Layer 8 of a small transformer language model trained on English Wikipedia (13 layers, counted from 0, width 64).
A neuron's activation on a vector x is SiLU(gate . x) times (in . x), where the dot is the dot product.

Input weights of the MLP neurons that the questions are about. A number n stands for n times 0.0051.
n9 gate: -4 32 -11 4 21 -5 24 13 33 -11 -19 -3 -2 -5 5 -73 -3 9 11 26 31 30 34 21 44 -55 -18 -13 -37 -5 21 11 -20 8 -19 -4 -10 -5 -15 15 9 5 -40 1 -18 -19 13 27 39 31 0 15 -33 -2 -32 11 6 -94 50 -30 70 -51 -7 11
n18 gate: -11 28 16 45 3 12 -16 -3 12 1 30 -8 -11 43 35 38 13 26 -16 -8 41 -45 50 -23 -1 -10 33 -10 -16 -11 7 -22 23 47 -31 -13 -1 15 -35 25 24 -8 -4 8 -11 14 11 20 23 11 20 -57 -27 24 10 11 -28 -10 -44 -45 18 -57 -37 -36
n26 gate: -36 -29 7 22 24 12 -9 3 -33 -28 -29 13 38 8 2 16 12 2 -10 10 48 26 -11 19 -26 -1 -12 -13 9 33 25 -8 12 -8 12 -33 39 2 -11 -20 -40 2 17 2 -36 -16 -9 -13 -29 11 -19 -5 -21 20 -26 -27 -5 19 -17 -11 -7 -4 14 14
n36 gate: -14 3 -14 -6 -46 35 3 -29 -4 -10 -21 21 17 -7 43 -4 -34 -7 -12 13 -46 1 33 25 37 36 18 9 -12 20 16 37 5 8 -8 28 1 -24 17 21 -17 10 -32 -14 10 -29 -17 13 -20 -15 11 -6 -3 54 25 -23 9 -19 66 -21 23 -45 20 3
n45 gate: 8 18 -21 -5 21 -29 -21 -17 12 8 8 12 -1 -8 13 36 11 5 33 48 -11 5 70 14 20 -2 -6 -16 -27 -24 13 6 -19 18 35 34 -26 -7 10 8 16 4 -4 5 -7 -4 -33 -7 12 -3 6 -29 -8 -7 -20 -44 11 23 45 12 -19 -34 -11 35
n59 gate: -17 -87 -7 -42 34 -19 -7 8 -10 -17 8 19 24 -28 -42 -39 31 -15 -4 -9 -11 -9 -5 21 -37 -34 -24 12 27 -19 5 23 15 -5 17 -42 -20 22 0 37 -29 0 4 -22 16 31 -23 34 43 2 24 -34 -40 -7 -24 -21 -1 46 -14 -5 16 20 -39 -13
n75 gate: -22 -33 -35 4 -19 -32 2 17 -18 31 -16 27 -12 29 -10 21 -1 -44 -67 14 35 5 -17 -48 -9 22 -33 -4 -17 -50 -12 1 0 -7 -13 25 10 22 -20 36 -5 -35 22 -11 0 -1 21 3 -42 11 -14 -2 -18 60 16 4 11 19 9 27 -18 20 -10 -12
n77 gate: 37 1 -27 45 16 38 -22 -9 27 22 18 -30 19 14 -13 25 9 68 31 8 9 21 -6 27 53 24 -13 4 55 -40 19 -23 -14 20 35 -25 25 -10 18 2 25 -11 -23 -22 -2 25 5 2 43 11 -18 10 -19 -1 39 -5 -5 14 24 -19 -15 -8 -4 -37
n87 gate: 34 -16 5 -11 12 -10 -23 10 22 5 6 6 -40 6 -3 -8 -23 -4 22 15 -24 -16 42 -26 -6 -35 46 -15 -15 18 -10 5 -32 29 43 -14 12 11 11 10 -39 22 -20 31 36 39 45 35 -17 -50 24 28 -26 -12 5 1 10 -10 -28 1 10 -9 -44 -13
n94 gate: -10 73 8 31 -26 20 8 -58 19 -27 4 10 38 13 -21 21 11 1 0 -15 27 -10 15 37 -11 -20 -14 -5 18 12 47 -29 -18 -31 4 -20 -15 -8 -17 -22 79 -3 17 10 10 1 13 -32 -37 22 42 17 -12 -6 -51 -1 12 3 38 26 24 -2 -15 -1
n95 gate: -7 21 -16 20 1 -6 14 -7 10 34 -14 0 9 49 13 31 3 -1 24 -16 13 39 25 55 -21 -26 21 48 -49 8 39 16 -12 -27 -26 11 33 39 -16 16 14 -23 1 10 -73 -14 27 38 -41 33 31 -41 -13 78 -7 -33 -38 15 13 -10 54 18 29 2
n97 gate: -3 -17 3 76 -21 -10 -19 20 -4 -44 17 -16 61 10 -6 22 -10 35 3 17 -14 -29 14 -6 5 -5 -30 14 58 -6 24 36 -16 -15 -27 -31 -14 20 -6 61 11 -22 -41 -6 18 -18 0 11 -26 -13 -11 7 -16 -31 -34 -15 -9 -10 5 -35 -39 -11 1 6
n108 gate: -39 9 3 8 22 36 -7 0 7 -13 -25 -61 24 17 -8 -26 -17 15 -39 -7 13 -2 30 34 16 -15 13 3 2 1 14 49 -46 -29 8 3 34 -20 -4 -13 51 -13 -16 -31 -32 1 5 -19 13 -1 10 41 -44 18 23 -15 -18 -16 9 7 -1 -49 -1 -7
n114 gate: 48 20 -12 7 -20 35 2 3 8 17 -19 37 14 -1 13 21 6 -27 -39 8 4 -19 41 26 -1 -47 45 20 -9 16 5 18 -3 -10 12 -40 18 -4 -17 28 20 38 0 12 -24 -17 -13 -15 -5 49 -29 -32 -3 29 4 40 22 28 -2 12 24 -4 42 -15
n135 gate: -25 -44 -17 -15 16 -25 21 8 2 -8 -5 -5 30 -33 18 -34 -5 -17 56 -1 5 -15 10 -32 36 -65 29 18 -17 -26 25 61 12 -27 28 -11 13 -14 5 -6 43 9 -15 -20 -21 -28 5 30 -7 21 16 -42 21 19 -4 3 -24 -50 18 -68 -3 5 27 -30
n167 gate: 4 -50 -59 -3 -32 20 20 12 11 -5 22 -2 23 -33 22 2 -43 -13 12 0 -23 -27 -6 12 35 16 -16 45 19 5 -5 39 11 -26 12 -4 22 6 37 2 -1 -53 -5 25 -8 8 -8 -58 -4 -32 -30 34 -27 28 11 -10 -34 21 10 -27 24 8 -17 29
n9 in: -11 3 -3 0 45 30 34 6 -18 -1 23 7 38 -20 -9 -38 -42 5 -1 33 10 -2 22 -6 5 -63 -6 -21 -11 1 1 47 -23 11 27 3 -2 -14 8 40 -16 -7 55 35 -24 -6 -21 17 24 34 0 -4 -2 16 -18 2 17 -33 8 5 5 -16 -11 -17
n18 in: -29 6 -12 4 16 27 -3 56 -19 15 -22 -14 1 -33 15 -19 4 13 54 -6 -36 0 0 -2 -7 -10 -31 12 -3 -28 -34 18 -12 -21 16 -12 4 -42 51 -52 -5 15 -16 17 -29 6 14 -43 -8 5 9 27 20 -9 33 10 -38 0 60 40 -4 27 5 20
n26 in: 11 6 25 -48 13 -33 -28 -20 30 33 -3 27 -59 36 -21 -20 45 34 -19 7 7 25 -3 0 7 49 -51 -20 -17 -22 -26 7 22 -7 16 -9 23 -7 -15 -28 -15 7 -2 2 -7 3 17 -27 13 3 3 -1 13 -13 -5 -41 -25 -11 -46 9 -22 -20 17 -9
n36 in: -48 24 10 5 16 23 -28 3 -47 42 -14 32 -5 12 57 15 -16 -34 -37 -16 -10 -24 23 16 8 -21 -19 1 -34 31 -1 -54 -14 -16 -13 -4 26 1 -34 -22 14 9 -3 -28 62 -25 -17 1 -35 21 -5 0 22 15 -26 29 53 15 11 -6 14 0 -30 -28
n45 in: 0 -7 -7 -16 -5 -12 -9 -3 -18 -16 -4 35 27 0 37 32 -20 -14 21 38 2 1 27 25 -28 -28 -32 -4 -3 -20 -50 16 16 -1 -4 -6 -4 6 4 -8 -5 -29 -29 -4 -7 -10 -28 -2 17 -13 18 -22 36 8 -20 -22 1 -5 -4 -8 11 -37 0 35
n59 in: 10 -7 0 6 -2 -16 -6 -23 -7 16 -9 -10 -12 17 20 -26 -15 -18 -5 21 5 -17 -10 26 9 -6 -53 -49 -19 -8 28 -3 -3 -76 9 -32 -14 -31 -21 14 2 -14 2 -3 8 25 35 -7 -27 -28 -23 -32 -13 27 40 26 55 -14 -26 -27 -5 13 14 29
n75 in: -21 24 -17 0 14 8 15 -54 27 -5 6 -42 22 -38 22 13 15 39 0 22 21 -38 -7 -35 -31 -30 10 15 -3 -10 -22 15 78 -1 -10 28 -7 27 -11 -16 -18 -10 5 1 -24 44 -14 -18 6 1 14 -2 -7 19 10 32 -32 -23 -17 49 11 13 10 -62
n77 in: 4 34 21 2 -12 -1 -34 1 43 -1 11 -4 14 27 35 7 -11 -4 -58 -30 12 -26 -3 1 -6 -4 -20 -33 10 -9 -30 -40 -25 -23 -8 -2 7 -5 -47 -7 -39 -29 -6 1 25 36 -17 -10 -16 26 -34 -15 1 22 -18 -4 12 12 -16 -27 25 -21 -35 -6
n87 in: -35 -14 -10 -19 28 -7 -3 28 -14 6 7 -15 -4 -6 14 -5 22 -13 4 27 25 31 -7 -23 12 21 -39 -1 15 0 -22 19 27 -4 10 19 0 3 -4 -67 -24 3 27 19 1 -17 -18 5 -73 31 1 9 -14 -5 9 7 -11 -14 -10 50 -5 -8 1 28
n94 in: -13 25 13 3 -32 0 -6 14 -44 -7 7 -11 7 -25 39 -33 -31 -3 -14 32 17 -36 12 -8 -18 10 -27 -35 -13 3 16 36 42 -39 1 -33 26 -23 -10 -28 36 -1 -23 17 26 -23 -19 7 -16 23 29 -3 3 -20 -12 41 5 -37 -9 10 25 -1 -20 -16
n95 in: 12 -18 6 -7 -56 -2 -3 -20 8 -6 10 41 -9 -10 -10 15 -27 26 -18 8 9 25 -33 -26 43 26 -23 0 14 24 -14 58 15 26 20 -18 -42 16 19 8 -23 -12 37 7 -17 -8 -12 -2 -8 26 -10 -6 -37 46 59 -4 12 16 -30 -15 -22 -2 14 17
n97 in: -18 0 -10 -5 5 -11 -15 0 -8 22 12 -23 9 14 18 25 -34 -11 -27 -16 -59 55 48 38 -18 0 -44 16 7 8 -43 17 11 50 11 7 -2 -20 16 43 -36 -7 -20 -45 15 -13 -27 -6 4 11 7 -35 -3 -4 23 -22 0 -25 3 5 -30 -33 -16 27
n108 in: 4 4 -16 -39 2 53 -1 -11 -9 -7 -19 10 -7 -1 -13 14 -18 16 -24 11 -26 -7 24 -3 10 39 4 -4 20 -42 40 4 -18 22 39 -3 -8 14 -41 12 44 4 28 -4 30 24 -54 -27 8 5 -13 -2 -10 -12 29 6 -42 20 -50 -3 41 16 -26 29
n114 in: 28 4 -33 -48 -40 4 18 -38 31 13 -19 -11 -36 16 5 2 21 -2 16 22 -13 0 12 -14 -33 -44 30 -42 -6 8 -21 -14 -20 0 -12 18 28 36 20 8 -28 -9 10 -7 -6 -18 -6 0 5 43 -3 -22 -24 -21 6 31 33 16 -9 -1 0 6 22 13
n135 in: 42 -13 -5 -7 7 -17 15 -1 -18 10 14 35 25 -8 19 15 36 -48 -24 -29 46 5 13 13 22 -12 19 29 17 40 12 21 24 -14 -11 11 -20 -4 -3 18 -10 -59 5 -19 -49 -23 39 -16 -43 -34 -14 34 36 21 -2 -21 -16 15 -33 -10 10 -14 23 15
n167 in: 19 -7 30 35 40 -8 -14 0 -1 31 10 -43 36 -6 -27 16 -20 -23 62 5 0 5 54 -36 36 -40 6 68 13 -16 -37 -4 -11 8 -1 -22 54 7 21 5 -27 -14 34 -19 -14 29 -2 2 -18 28 -5 28 31 -8 10 -50 1 9 -22 -4 -2 9 -28 -5

Each question shows a token from some text and the vector x that enters the MLP there. A number n stands for n times 0.065.

"ing": -43 51 9 -27 13 -2 -13 11 33 -6 4 -21 -28 -14 -2 -8 7 19 22 -3 5 -7 12 -24 11 -1 0 -12 1 6 2 4 20 10 33 -19 -16 6 3 -24 20 24 -21 -15 -24 19 -22 4 10 6 22 -1 3 -4 -14 -5 -27 11 -23 5 -5 10 31 -14
Which neuron lights up most? n18

"er": -7 28 12 -16 36 4 -3 12 -6 -6 13 -21 -32 -22 -20 -2 -18 18 0 -7 20 18 7 -16 -66 8 -2 -10 -16 -7 -31 4 8 10 2 9 -5 18 -14 -7 28 5 -3 -10 -28 13 -5 28 -38 -39 9 2 6 3 4 1 -39 -11 -5 25 -5 -7 -2 -6
Which neuron lights up most? n87

"se": -29 14 11 -4 -8 7 -4 8 14 8 -15 10 -14 -21 -11 -7 4 -2 13 -29 -14 4 -7 -12 -8 22 -51 5 -23 -14 22 -17 5 -39 36 -12 27 -26 -1 -32 10 -11 -15 -13 4 18 14 12 8 -2 16 10 -4 -27 -14 1 22 14 6 31 15 -34 -28 -13
Which neuron lights up most? n94

"R": -8 0 64 -24 8 -28 8 5 5 6 -29 9 3 -42 8 -41 22 -1 3 4 -3 -31 0 9 -6 24 -9 5 -9 -24 8 -28 5 -2 -4 9 5 -26 0 -7 -15 7 -12 -32 -9 31 -3 9 2 -6 -20 14 -4 9 11 -12 -12 -7 -23 -9 -2 35 5 10
The most active neuron and its activation: n59, at about 2

"produc": -16 22 20 -7 29 -24 3 12 -2 22 -4 -12 -17 -16 -9 -1 5 15 16 23 10 16 10 -21 -53 5 -32 -9 15 -19 25 24 -4 -24 -13 -12 -23 15 -16 18 3 -7 12 -31 23 12 10 1 8 -20 -16 3 -18 -1 -34 -7 -4 0 -34 39 -25 -1 -6 6
The most active neuron and its activation: n59, at about 2.9

"ance": -25 46 14 -7 33 4 -2 42 9 -7 1 -17 -22 15 -15 -1 -8 20 16 -12 8 7 -6 -16 -10 11 -4 1 -39 2 -7 -19 -1 11 16 -26 -10 -18 -18 6 2 35 4 -24 33 22 -12 -17 8 -28 5 14 -3 -18 -12 13 1 28 -30 13 -14 -19 16 -17
The most active neuron and its activation: n135, at about 0.57

"w": 16 15 29 -11 -3 -26 14 12 30 16 -28 17 -22 -21 5 -25 -30 -16 5 -24 -28 19 -12 25 -11 20 -44 4 -8 -2 7 25 1 -28 16 -13 -3 -4 -7 -22 23 8 8 -8 15 -8 -10 -4 -8 29 12 8 0 -13 8 -25 -16 33 22 -6 14 3 16 12
Which neuron lights up most? n94

"film": -10 29 -4 -10 2 -41 24 31 -10 13 -18 -6 0 3 -12 16 -4 30 15 -3 -6 0 0 -20 -54 -9 -14 1 9 -2 10 1 9 -5 20 -7 -23 15 -2 20 -9 24 -3 -31 36 18 7 15 0 -13 -20 11 6 -32 -30 -11 3 10 -24 31 -11 -14 -26 -11
Which neuron lights up most? n97

"by ": -2 6 20 -7 -11 -19 -26 -6 -6 15 -5 13 -22 7 11 -5 11 14 -10 25 -14 -16 -2 19 2 -1 2 -2 -6 -4 -7 -4 8 -10 7 23 -12 -32 -2 -21 20 18 15 -14 -8 -32 2 -5 13 -12 -85 -1 -1 -9 -7 -6 13 7 -4 18 -10 -6 -10 -12
Which neuron lights up most? n167

"s ": -6 46 0 -23 20 -4 -24 46 -7 12 3 2 -20 21 -1 21 7 -12 -4 6 -10 18 1 -5 3 5 -11 -12 5 -6 -11 -6 -17 -11 22 -19 -16 -8 -31 -15 -25 25 -10 -9 10 -20 -15 -1 27 5 -61 22 -1 -3 -10 9 1 4 -9 -8 -12 -3 5 -9
Which three neurons fire most, strongest first? n77, n26, n135

"from ": -14 20 13 -4 -29 -12 -3 -1 -14 10 3 0 -24 11 10 3 14 10 2 14 0 -21 13 25 2 8 -11 -3 -6 9 -1 -10 3 -3 19 1 -8 -22 7 -18 21 12 0 -21 2 -33 -8 -8 15 -10 -89 -2 2 -1 3 -2 4 -1 -2 -9 5 -26 -17 -14
Which neuron lights up most? n36

"ly": -32 9 -5 -41 -28 -14 1 15 13 -28 0 3 -8 -22 -12 -10 -8 32 10 -20 -36 0 -22 2 -5 15 -17 -4 -7 6 7 -12 10 -41 22 -12 25 -14 -2 20 -9 13 -1 -32 12 18 -4 37 -5 20 11 -3 -5 -15 -23 20 -23 25 -14 18 6 -39 18 -5
Which neuron lights up most? n167

"was ": 2 29 1 11 -3 -16 -34 7 -13 14 -8 14 -6 24 22 24 23 -15 10 -17 3 -5 24 -10 21 12 -1 -35 -6 -2 -23 -7 2 0 16 -13 10 -40 -10 -28 11 12 11 -19 -9 -15 -16 8 -10 5 -57 -14 22 -2 17 -13 5 5 -19 -5 -38 -1 -9 5
Which neuron lights up most? n26

"ord": 3 -5 10 -26 25 -16 25 16 -3 -10 -5 2 -11 -5 -12 14 12 -15 10 5 -10 -27 5 -26 -18 8 13 10 -9 2 47 0 9 2 19 -9 -44 28 -15 -35 47 30 25 -20 0 9 1 3 28 1 13 10 -13 -8 -26 11 -4 6 4 -30 1 -14 11 -18
Which neuron lights up most? n97

"ater": -28 34 -23 6 -1 -2 13 33 34 -3 19 -22 -3 -15 7 27 25 -4 -1 -10 -14 -13 16 -1 -15 5 -19 -3 -34 0 -47 -21 -26 18 -7 -25 18 16 -11 2 27 24 6 -10 18 28 -11 -7 12 -28 -27 13 10 0 3 8 -16 2 13 14 24 -8 3 -15
Which neuron lights up most? n18

"amm": -8 16 23 21 13 -17 11 -3 43 7 12 16 16 -11 20 6 5 0 8 -8 -13 24 25 -6 2 18 -5 -17 -7 -22 -3 -18 13 12 12 -21 -36 -19 3 -23 -10 28 7 -28 -6 22 21 9 -26 -13 -10 -28 -23 -8 -13 8 -7 1 -10 -40 12 42 -23 -3
Which neuron lights up most? n77

"age ": -12 53 10 -8 1 14 -7 28 -7 18 -5 0 -26 7 -23 10 10 -14 -18 9 -6 -6 8 14 28 -1 -12 -27 -20 8 3 -6 -31 8 -1 -20 5 9 -16 -2 8 4 4 -45 20 -42 -2 -5 19 1 -46 12 13 4 -10 13 -3 -9 -23 11 14 10 12 -5
The most active neuron and its activation: n108, at about 1.2

"a": -16 5 16 3 -10 5 -16 -3 37 17 24 14 -3 -23 -6 2 -17 3 -4 -39 -5 -9 -3 0 -6 7 3 12 -11 37 41 -42 3 13 -8 11 -19 -23 13 -2 -4 37 -14 16 9 -12 12 -17 -31 8 -1 21 0 -40 19 8 14 15 -30 3 12 28 4 9
The two highest activations, in order: n45, n9

"eg": -5 -5 43 9 6 5 21 -28 38 10 -2 10 14 22 -10 -19 12 -4 19 0 26 3 5 -19 2 -13 -2 -4 -36 17 16 -14 -5 -50 4 11 -46 27 8 -13 -14 -6 -8 -12 1 4 15 0 32 13 -22 24 7 12 -14 24 14 28 15 -13 -3 6 1 3
The most active neuron and its activation: n97, at about 0.86

"sh": -3 16 4 -18 -14 -4 11 -12 23 3 -3 27 -5 -23 32 1 33 -12 9 -13 -12 -18 -6 5 3 -19 -2 -24 -21 -6 36 -35 8 -16 31 -8 -29 -11 9 -44 21 16 -4 -16 -1 18 -7 -12 0 26 11 26 9 3 8 -6 -35 10 -31 7 13 40 8 6
Which neuron lights up most? n94

"f": -4 4 19 -23 19 -14 21 7 32 -14 17 2 -12 -22 30 -9 38 -17 28 12 -2 10 3 4 2 -5 11 16 29 -13 -18 3 2 -13 27 -13 -34 11 -27 -20 11 -19 12 15 18 27 -19 -32 -6 0 -9 40 -1 -7 2 -4 -15 10 -10 26 37 -1 4 -2
The two highest activations, in order: n167, n87

"er ": -9 2 -1 -12 18 -4 -27 0 15 30 8 -1 -35 -4 -18 25 16 12 -17 25 -14 14 1 2 4 10 -14 -6 -15 -3 -33 -11 -10 -12 0 14 16 9 -12 4 -5 20 3 -28 -17 -19 -14 -7 -2 -5 -72 -1 17 -2 -25 -2 2 -7 -16 -2 31 15 7 13
Which three neurons fire most, strongest first? n26, n114, n94

"g": -3 15 35 -20 -26 14 26 -15 7 -2 -4 -2 -30 -5 -16 3 -14 -27 -20 -15 9 3 6 -32 45 3 -33 1 -7 13 -1 21 -12 -20 11 3 -3 -10 -25 4 25 17 13 -2 -37 6 -13 -13 10 -2 5 45 19 -14 -10 15 -27 -9 -23 14 -30 4 16 2
The most active neuron and its activation: n108, at about 2.1

"ers ": -18 47 7 -18 6 5 -23 21 2 10 18 6 -30 6 -3 16 22 0 -11 11 -18 11 14 11 29 -5 -5 -26 2 -2 -1 -13 -31 -23 10 -23 -12 -5 -34 -12 -17 17 -2 -23 -2 -31 -30 -2 16 -1 -52 -2 9 -2 -2 6 -10 -3 -23 3 1 8 7 -6
Which neuron lights up most? n77

"appear": -18 -1 -28 -4 -29 -14 8 20 -18 19 -8 0 -31 -20 -13 1 3 -11 -3 -5 5 8 6 -18 -32 29 -20 -10 -14 2 -5 39 -6 -5 14 -11 -23 23 -19 4 10 -2 4 -41 31 8 -4 15 -36 -32 12 21 -28 -27 -19 -9 -6 -13 -15 2 -22 24 -18 -8
Which neuron lights up most? n87

"co": -12 13 31 -3 0 -8 20 10 42 4 -17 -3 23 8 4 -3 -2 16 1 -21 -24 34 14 -8 -28 44 -27 3 -11 -19 5 -32 -7 -11 18 -4 30 5 0 5 8 -9 -6 -4 -2 -35 -12 25 8 -11 -14 8 -20 -45 -14 -14 14 -6 -6 26 -24 -25 -1 8
The most active neuron and its activation: n97, at about 1.7

"pri": -9 0 -6 -4 -9 -15 25 22 12 12 37 20 30 19 3 5 -9 -18 13 -12 12 -7 18 -30 -25 34 -23 16 -7 5 -12 4 -18 -10 -3 -13 -3 19 0 -4 -3 -14 24 -16 -32 -33 34 -2 -29 -1 -4 20 14 -17 8 -12 5 -18 -33 13 -12 -8 -25 8
Which neuron lights up most? n167

"ut": 1 13 0 -11 -2 0 10 -5 18 2 34 10 7 -27 14 4 -8 -9 -6 -5 20 -1 49 -9 -34 -22 -5 22 12 5 -2 -18 14 9 -30 6 -11 -14 -23 7 21 14 3 -14 -18 9 -16 6 -17 -8 -29 -8 -21 1 -36 55 -21 1 23 1 -30 -3 15 2
The two highest activations, in order: n114, n94

"while ": -20 34 20 -7 -3 0 -30 4 -14 12 -1 13 -22 3 25 4 3 -13 2 12 18 -8 5 17 3 -9 -23 -22 12 13 -10 -18 -19 -7 7 7 -22 -29 -1 -24 16 15 -3 -20 -4 -34 -6 21 18 -9 -69 12 10 -4 -8 14 10 6 -9 -2 -3 -27 -4 -7
Which three neurons fire most, strongest first? n45, n75, n167

"anc": -5 11 -16 11 22 11 28 -13 4 -9 4 -8 -20 0 -10 -32 -26 13 7 2 12 19 29 -31 -3 21 -28 -2 -15 -32 -4 -11 -5 24 6 -26 -19 42 1 -20 19 28 18 -28 15 -14 -6 4 9 -8 5 36 12 3 21 10 -20 -6 5 15 -39 2 -6 13
Which neuron lights up most? n108

"ah": 9 -13 25 3 -19 12 30 21 23 21 -1 -10 1 -36 11 35 4 -11 24 -3 -4 -12 -19 -9 -31 -4 -32 -33 -4 21 -35 -30 16 -8 11 3 -17 -16 -6 -20 -17 19 -10 -14 11 18 -5 5 -14 7 -17 -15 -2 -11 -28 8 3 2 -29 -16 32 19 -24 13
Which neuron lights up most? n59

"well": 8 30 5 -37 -9 -28 10 12 11 -19 10 -3 -8 -30 21 -3 -20 22 11 -2 -17 24 6 -1 6 14 6 18 9 5 -31 8 -23 4 24 -26 -9 -14 -2 -12 4 20 7 -25 2 1 8 20 4 24 2 -1 -1 -50 0 2 1 54 -18 23 15 -30 -8 5
Which neuron lights up most? n87

"through ": -14 18 20 -13 -18 -10 -8 -14 -22 15 -11 7 -25 3 6 0 8 5 -1 18 0 -15 -4 11 -3 1 -16 -9 1 -2 -2 1 2 -2 10 -4 -18 -33 -15 -4 22 7 9 -23 14 -47 -11 -18 26 -5 -81 -1 -1 9 -22 7 2 -1 -8 0 4 -11 -17 -10
Which neuron lights up most? n167

"\"": -3 17 20 -2 6 -2 -8 22 -16 24 4 26 -9 16 22 -19 -15 12 -19 -14 -2 -3 36 -17 15 1 -9 -25 12 15 -14 9 20 10 17 -19 7 -20 10 -2 10 14 4 -46 6 -8 -13 15 3 -2 -62 -14 -11 24 3 -11 -14 19 -18 0 9 -11 15 -8
Which neuron lights up most? n36

"fec": -13 10 13 -17 18 1 17 2 27 8 11 -20 -5 4 -4 -7 8 26 20 -23 -13 2 -13 5 -42 14 -13 16 -3 -11 -30 14 5 8 30 -10 -42 25 -50 8 0 -13 7 -8 11 3 8 -15 -27 -5 13 17 -21 9 -9 3 -14 -9 -33 44 7 -15 -1 26
The most active neuron and its activation: n87, at about 1

"st": -9 -6 22 13 -9 -13 13 -28 14 -8 -14 -10 -5 16 8 -6 9 -7 -16 -28 -25 32 3 6 5 12 -22 -2 -5 -22 9 -24 20 16 1 -28 -7 4 -32 -32 1 4 36 -13 -23 -12 2 29 -4 39 14 32 -16 -31 -6 3 -14 7 -18 -7 9 1 -7 -35
Which neuron lights up most? n26

"be ": 1 45 6 13 3 -16 -37 -1 -5 14 4 22 -10 15 21 19 9 -7 4 -14 -1 9 26 -15 14 6 -3 -22 -5 3 -9 3 -3 -2 3 -32 6 -27 -9 -16 4 2 16 -7 -4 -35 -20 4 -2 2 -66 -7 18 -5 -4 -11 25 2 -6 9 -22 -11 12 -7
Which three neurons fire most, strongest first? n26, n45, n77

"h": 2 20 26 -11 11 -25 13 -6 2 3 18 0 -29 -8 -1 -15 -16 -38 -4 -1 11 33 3 -12 16 -3 -6 16 -10 0 -7 8 4 37 10 3 -35 -29 -16 -43 40 8 13 11 -12 -2 -19 8 -16 27 15 -11 32 -3 -27 -16 -21 1 -13 18 5 22 30 4
Which three neurons fire most, strongest first? n135, n94, n59

"with ": -9 21 22 6 -17 -21 -15 -9 -6 22 -9 10 -15 11 9 -1 8 7 -3 16 -1 -12 16 23 2 -3 -21 -11 -9 5 3 3 4 -6 19 6 -18 -33 -8 -18 28 8 13 -10 -6 -40 -7 1 19 -6 -77 -2 18 3 -2 3 15 7 -9 7 -9 -15 -27 -15
Which three neurons fire most, strongest first? n45, n94, n167

"ets": 0 55 15 -32 37 3 -8 16 13 -24 7 -13 -19 -7 -7 9 -7 20 14 -7 -7 2 -5 -9 -5 -5 -23 -5 -17 9 0 -29 -16 8 28 -16 -20 -2 -26 6 -21 32 -11 -11 16 22 -18 -22 14 -7 9 52 4 -15 10 14 6 -13 -3 8 -22 2 9 -6
The two highest activations, in order: n135, n77